Layer 2 of a small transformer language model trained on English Wikipedia (8 layers, counted from 0, width 128).
A neuron's activation on a vector x is SiLU(gate . x) times (in . x), where the dot is the dot product.

Input weights of the MLP neurons that the questions are about. A number n stands for (n - 500) times 0.00077.
n71 gate: 277,515,496,550,410,511,612,518,605,767,697,534,456,265,631,338,718,584,455,441,416,548,436,550,527,343,413,492,560,606,466,705,856,255,579,459,534,583,396,642,530,651,575,585,372,662,496,434,353,400,423,340,431,432,463,542,644,463,348,526,474,587,522,772,586,508,548,368,327,466,412,709,653,427,554,433,289,709,407,410,573,459,402,652,462,692,545,566,551,485,418,625,384,619,551,363,715,586,485,526,462,379,788,331,321,634,546,448,317,415,432,583,512,544,237,414,451,225,470,496,421,538,635,255,633,511,368,413
n72 gate: 485,515,589,272,481,670,540,544,597,613,232,534,645,423,454,606,496,199,507,551,402,573,568,557,430,478,515,807,393,579,339,303,615,320,435,600,477,564,582,333,619,331,444,739,274,395,386,574,442,500,431,404,518,609,373,427,534,330,530,421,430,576,419,421,507,607,544,624,672,679,519,576,276,347,901,664,469,409,757,705,550,346,388,437,341,442,553,456,500,550,765,548,550,530,595,364,689,385,507,373,454,493,410,665,426,485,515,522,712,566,429,489,339,349,568,504,428,833,408,549,447,458,478,519,349,540,375,409
n81 gate: 394,419,523,579,573,407,750,459,550,619,647,669,396,579,555,545,666,469,617,654,396,646,697,375,404,507,541,574,663,169,523,369,379,312,316,515,392,670,474,259,420,288,546,520,277,319,422,500,516,621,287,395,615,635,637,496,229,375,386,469,313,714,504,558,555,504,568,542,732,672,559,678,378,702,382,637,402,299,530,454,465,435,422,326,566,400,512,493,530,598,532,620,417,492,677,457,360,318,421,626,488,534,320,722,683,570,425,580,526,339,339,462,453,421,377,293,604,541,485,434,539,597,299,239,572,638,620,519
n118 gate: 333,739,435,504,669,441,349,451,450,315,581,215,507,538,563,477,428,344,489,335,382,552,469,257,687,320,671,547,382,369,394,752,636,831,585,443,512,543,452,455,435,596,523,449,273,508,562,579,373,636,534,587,578,728,534,567,609,489,462,570,414,567,647,554,496,527,372,577,733,391,719,791,519,433,478,458,594,438,626,546,719,692,489,879,554,530,643,594,511,465,536,301,768,420,354,527,568,299,466,553,197,541,420,619,508,547,311,343,586,316,354,396,516,538,427,700,473,343,580,418,566,395,489,635,560,556,436,519
n162 gate: 471,485,564,485,652,657,265,429,504,486,522,627,357,535,851,270,702,577,413,624,611,377,511,511,601,398,633,485,565,319,331,525,552,348,497,439,333,816,641,462,296,634,634,433,558,478,551,298,351,425,423,572,577,387,579,334,485,440,471,522,479,392,368,507,479,518,440,627,708,581,364,569,514,535,479,539,485,584,507,493,728,764,538,375,401,503,442,711,479,673,440,603,374,525,679,361,389,450,271,414,460,514,342,471,328,629,393,446,117,366,594,616,448,596,536,576,493,514,586,445,722,617,510,533,486,570,500,511
n172 gate: 608,458,408,713,576,500,472,562,425,374,496,403,382,566,363,570,810,778,426,496,625,451,284,474,504,717,398,542,513,513,719,288,589,643,476,413,699,462,508,398,479,479,559,573,740,538,496,574,175,790,340,373,692,432,563,328,645,587,384,521,463,451,459,559,492,513,430,352,504,470,285,729,609,582,557,567,316,530,800,304,303,218,787,492,521,297,508,480,295,410,452,360,643,841,405,483,533,467,537,475,645,525,542,446,454,590,401,358,193,484,739,340,801,422,433,521,470,602,479,257,652,708,577,525,877,488,447,415
n174 gate: 626,496,666,556,344,489,643,802,428,613,526,591,535,383,370,461,493,533,547,568,666,450,412,352,549,734,662,933,577,584,685,434,542,434,640,640,639,555,469,616,576,482,500,560,558,598,404,332,365,285,557,380,507,518,583,597,684,546,504,580,369,339,614,478,563,518,468,544,436,737,697,573,652,560,507,626,252,353,450,294,385,507,371,443,338,574,288,447,482,519,360,375,560,622,487,342,400,683,429,338,368,454,276,424,482,714,452,489,284,596,330,449,496,550,482,714,376,390,640,599,507,540,493,369,439,493,514,507
n193 gate: 817,552,370,508,532,634,428,798,543,587,488,452,397,368,241,477,625,657,493,454,533,434,432,383,553,434,508,556,538,723,343,348,329,595,424,676,616,293,398,385,488,476,682,780,504,540,600,414,414,687,442,425,569,333,402,706,460,223,547,281,477,527,543,635,636,363,395,484,403,423,447,232,795,446,534,296,443,388,610,406,597,405,534,406,732,343,452,600,573,561,368,426,740,574,375,348,641,418,659,531,456,581,433,504,547,677,500,488,365,539,433,591,492,558,500,199,671,558,500,512,895,428,558,567,496,388,485,138
n245 gate: 575,511,625,612,572,458,410,638,572,634,471,634,490,253,578,504,628,743,577,634,571,370,442,426,628,405,647,558,446,300,747,420,618,518,517,561,336,449,455,458,543,362,106,530,424,612,441,521,496,336,472,483,409,696,425,504,562,408,468,544,429,552,585,351,479,394,315,507,451,338,279,533,705,704,319,392,378,496,511,608,739,471,368,464,211,667,511,623,577,459,594,496,637,611,555,715,489,246,377,457,142,443,507,453,407,493,574,619,447,528,294,392,544,645,569,525,522,546,486,577,682,369,546,467,443,584,433,380
n270 gate: 389,489,441,769,711,463,503,383,528,454,387,648,401,435,615,307,718,325,406,479,451,692,496,651,741,479,401,340,645,288,582,468,379,518,561,337,323,723,352,354,462,345,461,413,479,465,636,483,580,583,404,487,432,267,458,407,429,510,615,560,428,544,365,373,662,696,708,454,586,335,550,603,563,428,469,423,604,351,528,399,339,405,493,542,400,537,482,497,507,260,225,628,511,535,421,663,531,584,720,601,486,441,567,591,615,589,655,346,449,428,402,581,532,559,630,479,352,459,302,543,507,390,572,433,652,695,514,627
n315 gate: 756,278,413,579,531,485,427,380,435,599,554,542,471,534,609,466,586,477,369,623,408,563,542,574,433,760,563,508,302,286,516,154,449,833,507,444,538,546,544,777,345,282,630,766,519,638,469,301,587,500,511,522,700,607,424,648,361,534,643,377,634,529,575,258,533,469,519,366,452,415,442,504,447,634,614,314,465,442,273,466,399,603,419,658,774,493,442,463,615,426,464,597,622,421,421,546,654,466,507,500,249,638,352,272,670,543,539,595,596,496,580,275,465,571,573,397,546,422,417,535,627,284,559,725,421,470,213,485
n71 in: 452,462,658,668,535,611,603,456,307,517,545,615,611,246,447,429,684,338,599,480,487,591,413,454,435,473,631,381,500,608,454,741,546,583,610,606,675,622,523,540,297,556,486,539,653,549,577,469,572,514,622,588,732,490,276,457,616,445,431,500,666,280,425,517,457,437,241,424,378,299,479,293,379,534,627,256,504,528,318,652,676,559,667,360,374,456,374,344,473,433,514,439,357,575,513,321,606,661,493,276,468,357,490,707,459,472,642,365,611,435,542,594,443,469,646,403,444,453,507,591,699,486,550,576,650,520,503,510
n72 in: 427,313,548,692,347,291,325,467,433,355,388,440,662,515,523,445,365,572,545,587,275,406,507,568,454,348,698,402,445,470,303,388,486,511,439,471,657,361,415,637,555,470,556,214,496,537,375,500,558,438,409,370,363,683,386,504,575,562,853,444,420,536,409,418,504,730,548,530,467,545,454,376,463,648,446,363,599,609,810,604,613,657,475,438,538,522,511,710,551,307,670,511,748,699,456,744,650,452,460,341,391,511,485,452,592,436,492,548,420,431,463,686,306,547,481,563,455,638,445,568,470,440,763,470,390,753,340,777
n81 in: 544,610,524,475,617,609,628,255,496,722,533,500,445,287,978,484,615,586,268,362,237,508,545,319,705,354,590,561,611,678,558,606,635,439,504,679,362,524,539,422,632,589,524,322,561,241,389,250,392,536,606,420,696,480,468,364,557,548,316,500,741,461,631,346,647,192,214,492,650,549,549,590,564,551,348,424,698,337,464,733,508,771,422,484,447,660,419,303,516,397,324,314,583,544,449,533,687,384,516,436,635,508,436,395,576,578,421,560,633,528,661,399,380,326,516,742,301,445,651,439,537,512,418,492,436,465,389,488
n118 in: 547,733,496,492,551,667,475,478,661,522,474,507,500,658,399,367,475,399,626,410,483,539,515,522,450,471,343,559,325,349,335,578,556,349,624,504,297,578,423,479,420,426,636,432,607,338,452,385,398,384,754,497,400,489,690,590,500,410,322,241,364,525,370,504,532,601,648,268,410,537,481,237,628,436,528,449,549,522,584,566,507,658,557,464,623,394,618,471,661,493,427,547,594,387,497,229,279,362,410,369,649,324,580,463,795,530,587,544,507,457,463,581,368,633,522,548,659,489,326,366,478,864,578,437,352,722,838,518
n162 in: 497,617,419,573,507,462,294,573,482,504,525,390,384,528,435,393,365,446,477,486,306,617,489,525,265,493,452,222,399,394,572,575,605,436,588,545,479,699,439,579,503,429,518,283,348,535,550,639,398,493,572,533,603,813,465,471,650,639,479,482,438,609,434,692,500,500,688,737,414,626,367,614,504,483,510,518,561,475,423,679,568,560,548,507,554,534,525,572,400,644,217,493,228,388,643,611,598,423,403,633,475,465,514,521,556,353,439,61,634,427,535,673,652,476,472,595,571,407,678,400,603,311,473,539,639,445,245,365
n172 in: 355,463,637,529,471,382,305,636,249,524,344,300,535,456,579,628,552,467,443,420,439,444,344,554,771,242,417,574,431,394,404,726,633,561,747,544,607,377,624,429,585,161,496,287,692,345,599,456,492,480,484,404,551,537,476,529,348,737,625,537,528,382,476,324,356,541,279,496,683,392,646,590,662,667,425,460,625,451,443,557,442,402,375,375,442,842,406,405,504,380,750,660,450,669,610,632,420,597,603,799,521,468,374,675,371,467,316,220,401,572,650,537,571,600,545,634,697,170,444,500,471,595,236,610,660,433,675,512
n174 in: 355,503,436,335,333,507,412,450,344,534,414,486,671,607,688,383,544,375,405,437,611,453,747,549,496,503,665,817,500,466,385,462,526,520,641,722,586,390,380,540,443,486,394,559,674,582,483,507,391,493,643,667,526,401,645,458,721,419,520,586,360,277,490,425,379,545,396,514,430,535,611,325,680,576,582,507,493,421,449,361,400,753,559,537,314,451,314,633,566,437,582,490,461,571,337,256,345,588,413,497,583,470,351,802,652,562,322,463,639,363,507,486,455,510,575,633,404,520,524,600,438,621,441,473,383,487,423,435
n193 in: 412,376,618,792,690,403,511,445,648,601,826,706,442,562,519,318,350,489,497,438,549,420,466,523,322,362,579,474,611,653,473,541,479,605,385,607,406,387,685,561,637,661,291,496,380,859,443,515,462,327,511,556,475,624,437,477,587,434,581,474,311,568,368,624,450,443,533,459,413,413,622,489,311,475,583,574,150,289,759,574,424,515,432,327,707,460,654,500,471,245,566,730,665,441,490,447,688,721,420,389,541,613,411,567,382,318,550,567,558,391,437,493,466,562,679,589,541,638,437,606,605,492,558,661,445,435,289,451
n245 in: 510,465,524,504,399,449,507,780,448,490,440,343,564,418,436,500,548,755,532,657,474,592,549,400,370,446,534,549,448,573,361,507,713,594,430,744,595,290,706,483,359,315,476,268,643,304,443,479,464,634,442,549,591,577,476,681,585,610,600,388,524,356,589,416,373,429,311,573,486,401,600,546,659,500,480,268,582,240,431,386,663,406,591,517,324,473,577,548,585,614,631,531,350,338,425,556,589,703,395,452,377,623,531,625,420,528,464,490,615,684,469,723,493,486,476,423,602,700,438,683,454,683,527,587,507,720,483,325
n270 in: 678,383,634,570,387,427,525,522,728,346,523,628,653,379,435,404,578,473,521,507,384,522,595,680,406,515,489,534,412,311,745,542,410,440,634,504,534,504,439,773,575,421,500,492,530,655,821,282,434,667,441,276,412,697,496,485,538,655,470,292,625,554,330,375,572,332,637,372,467,454,431,629,762,383,311,485,266,580,507,463,305,534,493,689,599,547,371,595,628,469,398,581,419,612,480,671,370,470,651,649,481,371,365,496,713,351,562,403,599,599,459,440,231,751,530,586,704,438,582,511,477,451,755,621,341,493,489,292
n315 in: 530,432,526,748,534,558,640,405,586,564,504,391,428,687,477,654,541,351,483,570,766,431,534,511,336,412,613,598,309,229,401,704,593,534,255,456,428,311,661,573,329,368,474,550,590,383,313,529,639,396,478,277,529,594,548,331,409,674,248,511,643,377,445,553,615,645,596,500,383,389,714,379,780,427,507,519,358,330,507,261,687,357,486,493,667,341,632,431,526,668,402,721,446,251,541,432,618,541,668,496,538,467,530,564,649,473,496,541,394,592,564,260,469,688,417,481,474,588,507,378,549,352,642,342,363,504,592,372

Each question shows a token from some text and the vector x that enters the MLP there. A number n stands for (n - 500) times 0.011.

" of": 505,469,563,488,477,682,299,472,533,516,630,497,434,479,587,441,571,477,334,511,456,557,536,561,501,490,743,472,570,441,434,534,597,609,555,474,518,494,594,656,478,727,519,474,536,541,488,509,554,466,554,466,479,515,457,523,496,443,413,501,452,640,482,481,657,386,408,446,472,443,423,469,522,447,287,536,352,452,491,559,439,468,581,424,474,510,444,596,495,591,619,554,543,451,684,563,522,488,398,481,569,527,510,539,444,488,448,475,494,515,427,602,489,370,538,468,383,496,439,589,525,465,476,433,343,406,374,420
The two highest activations, in order: n162, n71

" res": 653,422,381,360,456,429,588,468,555,503,569,430,524,480,474,362,605,528,491,578,498,425,532,467,488,512,572,533,467,406,611,574,453,401,504,496,627,417,641,590,408,371,481,523,646,447,405,482,449,450,517,477,522,565,579,451,481,553,444,500,486,258,517,458,526,458,467,412,743,566,564,431,306,626,431,445,588,564,525,443,562,467,564,428,546,496,552,486,679,470,547,499,583,380,424,615,477,664,367,476,461,414,482,620,535,554,482,564,538,372,497,414,474,581,646,496,547,570,608,489,460,482,450,497,455,485,489,522
Which three neurons fire most, strongest first? n315, n174, n81

",": 535,340,483,472,471,404,445,472,377,567,522,564,533,480,436,426,428,475,423,535,387,525,459,471,538,478,584,440,606,558,557,585,548,374,622,491,550,327,507,510,448,570,528,475,518,524,609,527,578,498,627,457,445,491,526,428,506,526,501,548,458,687,502,539,628,546,504,475,236,635,512,372,583,512,315,414,539,522,517,482,402,444,432,417,450,452,335,498,588,588,542,498,560,394,685,544,511,539,464,604,556,563,570,569,547,480,475,477,659,471,555,537,497,457,482,504,522,562,479,495,486,567,485,566,285,445,532,479
The most active neuron and its activation: n315, at about 0.067

" came": 588,573,519,424,487,435,491,401,460,580,499,496,593,537,496,452,400,518,340,478,424,410,611,574,518,613,462,651,459,568,544,561,515,629,537,519,466,588,621,622,477,527,478,499,526,483,526,493,563,463,538,426,318,495,379,504,429,548,642,575,420,408,361,413,525,416,583,596,481,558,580,397,457,555,659,507,581,548,580,680,513,514,534,580,617,552,446,457,711,596,512,430,486,506,448,581,457,415,489,338,307,449,542,506,432,505,361,461,512,512,588,350,507,481,455,464,597,419,516,556,450,447,682,528,426,358,423,350
The most active neuron and its activation: n72, at about 0.87

" and": 551,459,480,520,393,507,481,438,480,469,539,451,403,340,478,530,533,537,327,483,418,510,355,567,554,509,499,469,438,422,606,502,539,476,615,434,521,356,503,588,411,512,529,405,550,515,563,446,574,569,537,383,445,525,602,517,566,567,410,482,427,555,417,427,702,543,520,434,360,567,547,534,460,455,291,561,494,509,511,527,534,496,459,455,590,447,480,566,536,495,671,572,560,617,694,499,476,523,367,628,556,568,556,414,559,392,564,575,712,462,581,467,506,435,565,474,372,510,493,427,545,625,539,526,429,348,443,555
The two highest activations, in order: n172, n174

" has": 577,546,516,468,502,298,431,518,375,606,369,391,526,303,471,535,384,505,415,593,387,487,531,516,456,468,436,475,426,468,584,471,519,563,614,344,597,465,656,654,396,391,522,509,525,431,463,546,594,496,429,442,513,494,487,379,523,418,582,523,440,568,404,457,566,661,403,460,540,553,586,439,507,494,520,485,537,481,464,474,516,378,455,480,515,523,535,573,541,601,619,662,600,541,630,536,518,502,551,442,590,486,672,406,433,551,474,530,608,565,652,529,629,491,476,590,483,391,374,519,412,373,658,450,397,410,474,540
The two highest activations, in order: n72, n315

"arter": 358,509,572,600,522,515,416,342,434,561,503,605,614,570,587,437,388,481,425,391,459,395,509,594,491,493,399,477,634,466,570,343,445,653,573,405,408,419,513,511,587,541,521,530,610,395,606,473,561,685,481,414,490,576,469,389,486,484,453,449,476,434,446,488,481,249,503,514,531,547,503,471,681,578,557,548,483,504,478,432,445,493,547,439,519,507,598,510,585,613,437,492,595,359,426,586,427,360,517,529,352,530,321,691,570,504,372,518,644,552,545,613,475,664,531,367,573,625,469,521,575,447,524,568,544,583,441,355
The two highest activations, in order: n270, n193

"0": 498,464,592,560,485,620,538,446,548,574,437,388,597,460,535,515,472,546,404,359,454,505,471,573,336,632,496,555,635,374,565,549,424,483,510,459,482,559,510,539,554,653,413,504,377,523,491,467,723,481,547,517,415,337,533,583,620,399,580,504,541,432,676,372,402,487,539,472,612,482,506,427,528,594,493,488,494,383,489,517,358,552,421,491,582,573,388,504,498,425,366,436,465,567,399,558,564,574,519,571,473,535,396,580,569,575,502,486,541,564,446,748,453,643,601,609,369,431,416,498,326,419,448,455,282,481,561,641
The most active neuron and its activation: n174, at about 2.4

"ene": 468,450,397,535,594,356,398,391,386,499,496,382,487,533,618,484,640,465,479,519,594,509,469,530,592,574,616,483,434,487,419,471,593,487,467,553,507,503,413,559,501,429,549,441,384,559,487,538,351,598,502,532,555,438,353,608,561,360,641,654,487,391,456,541,575,675,406,314,471,412,379,533,660,467,453,526,443,466,405,428,424,430,656,612,448,428,673,497,372,585,683,613,614,497,488,477,429,441,423,495,482,509,553,475,504,535,568,686,451,531,587,456,427,513,485,533,650,442,582,550,469,459,606,368,496,538,506,399
The most active neuron and its activation: n315, at about 0.77

" re": 610,541,364,431,410,533,503,588,455,649,356,409,590,486,599,510,571,432,503,477,477,336,472,590,477,437,480,594,374,386,598,552,366,522,484,560,464,598,434,576,491,400,574,502,546,511,473,392,534,611,604,404,593,560,526,471,447,467,534,455,452,343,456,342,598,462,492,511,686,557,445,390,448,608,396,455,479,600,469,355,441,459,566,549,597,491,465,737,696,498,510,371,568,473,474,509,512,529,511,442,412,573,542,550,569,415,557,427,605,384,604,354,515,467,662,574,489,507,627,505,480,473,446,408,509,435,519,507
Which of these neurons fires most? n315

"ings": 431,592,530,580,537,474,445,300,320,562,633,545,521,468,535,449,346,406,479,526,422,465,469,350,583,393,503,499,561,610,498,553,533,613,567,519,391,605,544,441,483,746,453,492,435,584,570,594,399,407,639,413,442,506,475,539,479,509,530,535,511,593,348,531,492,595,498,411,458,552,501,496,546,575,579,520,578,567,340,505,386,486,402,580,472,561,558,623,572,533,549,673,467,444,442,495,359,561,481,394,410,410,527,513,478,547,445,417,598,560,441,484,557,616,663,470,515,406,436,605,495,691,511,362,348,547,494,431
Which three neurons fire most, strongest first? n118, n71, n315

" As": 505,467,472,604,261,469,330,407,520,521,399,498,471,457,345,539,506,480,556,652,454,427,646,538,545,611,508,583,617,478,536,531,529,627,527,388,556,470,516,564,507,475,634,489,555,487,599,385,387,340,447,528,399,520,589,425,539,502,629,480,402,530,490,444,577,675,528,581,538,603,518,450,578,494,619,332,444,541,457,589,541,525,467,516,431,529,528,507,577,494,424,415,436,542,605,531,580,447,373,751,411,415,627,549,364,449,574,517,588,600,505,458,521,490,437,424,337,538,423,438,467,454,526,596,331,361,441,581
Which three neurons fire most, strongest first? n72, n81, n193

"or": 548,541,539,781,306,488,504,387,480,410,509,541,496,545,534,441,569,421,471,414,499,598,503,436,356,587,649,312,489,554,407,392,469,576,519,449,544,437,662,468,566,589,422,561,510,585,607,495,487,377,422,388,665,458,466,547,597,388,533,413,394,638,528,521,506,665,440,331,374,472,517,537,468,564,609,480,437,488,505,559,403,449,411,435,524,549,471,633,613,585,546,566,634,496,479,388,462,476,498,407,488,622,481,530,502,568,524,468,503,582,316,570,378,561,558,409,514,530,451,629,571,479,550,496,374,518,517,310
Which of these neurons fires most? n193

"rupt": 511,514,566,641,414,396,569,443,508,603,483,512,547,683,548,574,657,598,512,557,450,450,384,568,531,427,484,278,470,309,362,565,603,563,415,508,562,397,508,591,531,467,583,475,398,603,350,506,433,587,483,520,539,485,394,555,583,530,357,367,708,424,530,395,513,392,471,621,421,401,550,672,445,527,513,561,518,619,474,444,489,481,518,477,465,502,368,655,697,457,409,488,583,604,450,502,413,538,395,488,352,534,433,577,440,555,421,511,570,508,456,369,523,624,533,474,580,572,442,536,361,594,494,505,505,436,552,331
Which three neurons fire most, strongest first? n245, n315, n172

"m": 502,464,417,302,428,541,492,476,529,441,483,361,620,497,470,552,475,600,486,502,509,424,393,574,494,462,655,593,438,611,409,711,416,315,505,584,621,581,489,472,550,433,404,612,401,477,470,605,574,407,522,458,504,499,415,724,546,490,650,382,428,348,529,487,530,505,552,442,600,530,574,366,582,408,592,612,571,481,444,427,442,439,367,422,513,456,421,618,594,557,541,493,404,393,476,466,418,486,568,383,460,530,439,625,496,550,456,432,681,573,554,475,398,692,599,460,550,597,537,560,580,560,465,515,531,401,413,430
The two highest activations, in order: n174, n81

"ven": 600,517,458,564,519,531,496,458,559,506,450,376,389,685,554,476,590,472,535,576,491,363,481,441,572,566,487,478,649,619,332,423,558,616,393,547,457,435,487,650,500,286,653,459,349,488,360,407,442,510,543,606,619,440,403,535,527,469,375,648,568,571,451,517,445,535,441,515,488,385,583,528,547,418,377,483,496,463,452,416,317,406,561,466,503,472,541,553,343,529,545,518,601,574,533,585,509,444,526,594,483,530,451,519,478,458,404,489,500,473,624,610,452,536,358,573,847,538,508,402,311,461,571,416,595,510,557,455
Which of these neurons fires most? n172

" companies": 559,513,736,480,523,487,390,375,474,573,550,637,539,527,554,418,328,352,421,363,422,650,466,451,485,388,547,571,463,465,592,497,581,504,601,568,549,570,502,529,517,529,478,558,370,413,498,522,536,517,546,459,436,392,585,444,535,485,622,557,491,467,405,531,522,651,504,463,502,516,572,356,481,592,480,464,435,459,643,359,487,479,466,473,544,638,639,648,653,430,525,622,432,431,338,393,384,555,521,414,418,453,557,416,612,402,470,449,628,473,565,616,485,553,556,565,574,526,425,454,462,626,505,440,391,519,402,486
Which three neurons fire most, strongest first? n72, n270, n118

" decision": 605,481,495,574,380,517,466,428,461,648,588,477,656,534,651,582,468,500,409,359,464,439,461,429,397,437,498,491,436,275,495,438,593,408,573,603,547,607,577,571,442,353,383,456,448,549,479,433,441,466,656,473,549,476,505,405,394,480,525,373,425,409,452,446,418,553,492,512,499,511,546,565,635,547,541,390,544,574,576,488,527,582,541,604,601,544,471,713,677,470,480,479,549,448,372,479,509,463,479,490,399,482,453,476,578,601,360,590,590,490,563,590,339,503,565,534,483,453,611,495,424,766,527,426,491,520,410,384
Which of these neurons fires most? n118

" August": 567,509,543,611,347,480,427,435,505,424,532,517,537,548,528,473,362,585,541,371,440,500,551,521,534,454,391,372,606,540,454,357,643,404,575,575,529,600,541,453,575,567,315,498,510,669,612,457,623,365,569,433,602,508,454,520,564,456,575,368,606,421,552,374,433,454,513,593,464,617,492,560,513,566,406,400,501,677,504,527,527,538,616,450,591,476,533,318,549,393,410,463,525,447,487,362,502,544,418,522,581,379,510,460,612,543,556,392,493,506,565,466,323,516,615,600,569,479,537,548,395,666,595,529,307,397,475,611
Which of these neurons fires most? n245

"3": 568,491,502,521,671,628,519,419,491,554,355,290,504,566,395,389,313,468,367,349,405,501,532,400,594,582,346,474,584,455,563,504,560,546,567,390,552,559,522,500,442,480,398,594,512,500,550,455,627,391,471,597,659,473,617,376,586,476,532,439,438,469,661,500,557,451,417,430,342,551,476,487,556,550,538,491,529,474,442,515,508,654,374,557,600,455,541,477,540,520,470,440,491,517,401,446,482,697,493,604,655,489,619,387,520,604,516,518,632,420,491,411,423,562,548,451,560,450,490,498,538,588,569,514,440,467,472,644
Which of these neurons fires most? n118

"2": 376,524,419,478,414,528,592,395,458,549,381,444,478,571,443,483,521,514,332,464,355,452,505,564,512,604,617,484,623,430,278,494,446,517,515,460,536,664,353,390,563,567,394,350,456,406,378,451,692,527,369,489,560,503,598,495,634,498,514,512,539,510,673,497,501,531,462,473,447,560,466,573,477,569,427,555,568,416,578,497,429,516,478,575,352,490,468,514,549,519,423,509,603,550,418,402,530,634,491,611,491,523,381,638,537,463,668,556,613,539,526,600,304,646,563,534,541,416,450,563,564,530,398,560,465,531,613,539
The most active neuron and its activation: n81, at about 1.4

".": 514,412,545,664,462,454,662,562,444,542,504,545,486,436,398,435,277,531,244,358,435,432,473,388,501,455,560,492,449,522,506,491,415,452,540,486,475,517,502,620,478,573,565,580,516,486,693,498,481,384,635,550,485,437,341,479,556,512,488,544,524,664,561,433,510,506,496,539,337,528,620,364,649,557,471,439,475,444,597,465,366,555,423,514,437,486,510,509,594,448,462,529,437,451,574,509,520,475,470,492,467,447,568,610,537,474,577,563,651,490,594,489,576,555,557,587,505,503,507,610,571,561,319,596,420,395,497,464
The two highest activations, in order: n193, n174

" down": 479,608,472,381,500,596,371,503,435,744,407,520,601,451,575,496,393,472,458,511,362,445,549,450,380,498,483,504,504,472,418,509,509,432,618,511,397,477,637,575,451,626,553,541,416,458,465,321,536,617,574,307,466,540,620,463,440,468,531,418,501,513,460,450,508,449,565,619,636,492,537,373,577,550,493,619,580,456,424,583,483,499,544,592,479,555,523,561,714,551,325,402,544,445,452,550,493,462,436,483,489,537,389,533,470,632,486,540,670,631,553,572,421,555,491,369,478,401,534,409,385,442,535,623,400,482,420,504
Which three neurons fire most, strongest first? n118, n162, n71

"duce": 673,577,488,616,556,460,403,376,444,683,483,560,371,371,476,464,550,652,350,470,323,559,358,441,614,471,689,355,549,389,377,486,502,548,461,545,375,476,619,678,463,460,533,579,471,521,473,374,567,466,483,481,525,381,564,372,533,621,501,389,474,412,458,441,595,510,475,534,487,384,451,478,551,563,652,536,484,505,553,474,559,539,625,566,447,645,537,589,509,496,658,532,358,576,430,550,569,559,494,397,390,488,548,479,451,554,534,397,577,534,550,417,482,476,589,468,558,478,410,572,498,557,488,526,474,536,481,416
Which three neurons fire most, strongest first? n245, n71, n315

"vest": 612,527,537,619,377,445,489,516,467,370,392,464,421,609,545,449,523,414,485,543,461,513,358,523,497,543,566,563,674,395,422,535,582,658,583,409,514,430,500,659,378,455,505,525,481,403,446,290,579,267,525,545,498,321,475,440,631,458,537,450,414,433,529,579,410,756,488,492,463,556,604,481,547,553,542,417,542,539,540,599,372,524,557,505,490,494,628,481,497,506,518,373,524,564,503,565,354,644,532,667,497,516,461,608,357,356,486,567,556,525,601,539,487,514,543,390,521,432,438,433,497,528,431,785,426,485,516,502
Which three neurons fire most, strongest first? n81, n174, n118

"5": 505,380,379,469,476,579,523,443,429,514,395,520,666,457,572,414,551,462,328,307,418,408,426,608,601,610,527,446,531,351,492,553,394,505,526,439,482,461,484,597,575,572,507,354,461,509,417,628,658,543,451,534,616,390,464,422,539,580,545,428,566,497,616,456,497,514,531,530,546,548,510,655,561,440,626,573,503,582,486,541,442,550,434,479,437,578,423,448,497,359,383,480,577,622,379,436,474,676,469,686,479,537,385,571,526,467,587,605,615,540,509,585,364,434,526,601,467,392,467,502,507,456,569,421,360,608,465,521
Which of these neurons fires most? n270

" The": 502,522,534,479,285,453,494,535,531,499,610,451,456,434,416,539,482,453,496,480,373,477,531,458,419,569,535,581,513,385,604,399,530,488,576,557,454,462,507,555,552,482,525,451,618,461,480,441,551,579,536,386,438,547,425,525,514,622,426,553,445,465,625,444,874,519,531,513,575,557,566,372,485,424,126,433,490,523,518,480,518,579,556,507,552,556,532,606,549,380,484,481,529,484,635,518,569,455,479,588,581,454,490,563,527,415,624,533,431,426,594,406,490,484,520,438,513,552,461,438,574,517,435,464,413,389,449,449
Which three neurons fire most, strongest first? n81, n315, n71

" the": 519,539,562,451,389,534,478,497,518,487,578,436,500,396,444,517,469,522,524,456,403,477,507,460,371,566,522,602,516,420,574,466,518,473,592,532,447,458,515,541,595,504,527,434,602,502,455,438,486,600,540,368,445,534,516,525,547,611,418,494,470,453,566,451,931,490,493,512,583,538,548,423,413,468,66,481,478,524,506,481,541,556,573,502,560,526,538,581,541,397,502,456,519,457,634,492,510,477,430,635,532,484,509,500,535,451,612,530,450,427,519,452,457,495,510,444,469,577,495,459,570,504,448,393,471,398,480,438
Which of these neurons fires most? n81

" rec": 574,538,365,394,467,450,651,553,549,337,496,522,748,540,461,415,624,419,547,545,473,433,535,467,519,519,535,692,427,527,603,423,415,433,636,449,569,514,543,540,452,478,467,490,459,459,459,455,520,517,542,457,551,568,421,591,469,400,417,522,440,263,647,468,487,320,475,460,653,554,571,418,328,658,408,399,498,498,411,380,438,479,513,508,520,426,541,678,626,427,518,567,606,442,541,510,513,512,417,441,412,447,577,561,419,391,551,518,459,427,615,527,490,468,548,468,497,593,625,568,480,444,507,512,542,499,545,486
Which of these neurons fires most? n174

" between": 534,494,645,372,643,417,253,520,468,560,572,493,397,557,519,541,395,457,386,367,311,542,592,466,386,402,590,403,680,579,490,430,568,497,637,530,497,472,543,578,534,612,486,532,500,446,575,438,461,419,582,443,478,497,572,537,505,512,523,590,471,560,505,608,658,470,384,513,580,591,464,406,554,375,331,505,448,586,524,468,594,486,667,433,492,587,539,477,642,408,509,516,514,462,622,471,590,508,387,629,544,545,491,469,481,436,558,461,479,513,498,479,442,499,589,463,443,537,493,391,453,377,547,499,430,433,416,444
Which of these neurons fires most? n162

" in": 431,549,571,492,603,544,360,476,466,588,434,547,396,431,539,507,451,549,395,495,311,411,667,585,416,552,632,556,570,540,439,477,459,466,609,534,519,555,486,607,428,658,431,473,517,461,546,505,509,531,558,361,436,459,534,574,540,412,560,523,501,609,285,525,584,403,546,397,493,529,585,498,549,468,283,502,506,542,530,396,489,499,612,478,597,475,417,606,644,503,472,497,593,340,667,465,575,558,375,572,527,464,585,452,434,512,559,431,551,553,444,422,440,531,441,523,483,565,511,542,606,418,516,433,345,522,394,413
Which three neurons fire most, strongest first? n193, n162, n172

" at": 433,470,527,453,495,641,463,526,517,505,553,646,485,500,573,456,500,576,369,434,416,499,632,459,514,410,656,594,386,485,568,554,461,412,522,435,483,605,509,660,513,657,565,471,466,516,558,517,497,468,521,383,509,441,567,675,611,506,528,559,443,583,468,559,596,455,383,465,518,430,522,458,412,418,360,548,438,436,410,471,470,526,626,500,607,560,440,554,585,498,510,481,688,456,646,563,527,502,532,551,502,486,659,430,325,446,482,402,609,468,397,430,535,576,251,397,501,399,402,554,518,525,516,534,374,371,420,351
Which of these neurons fires most? n193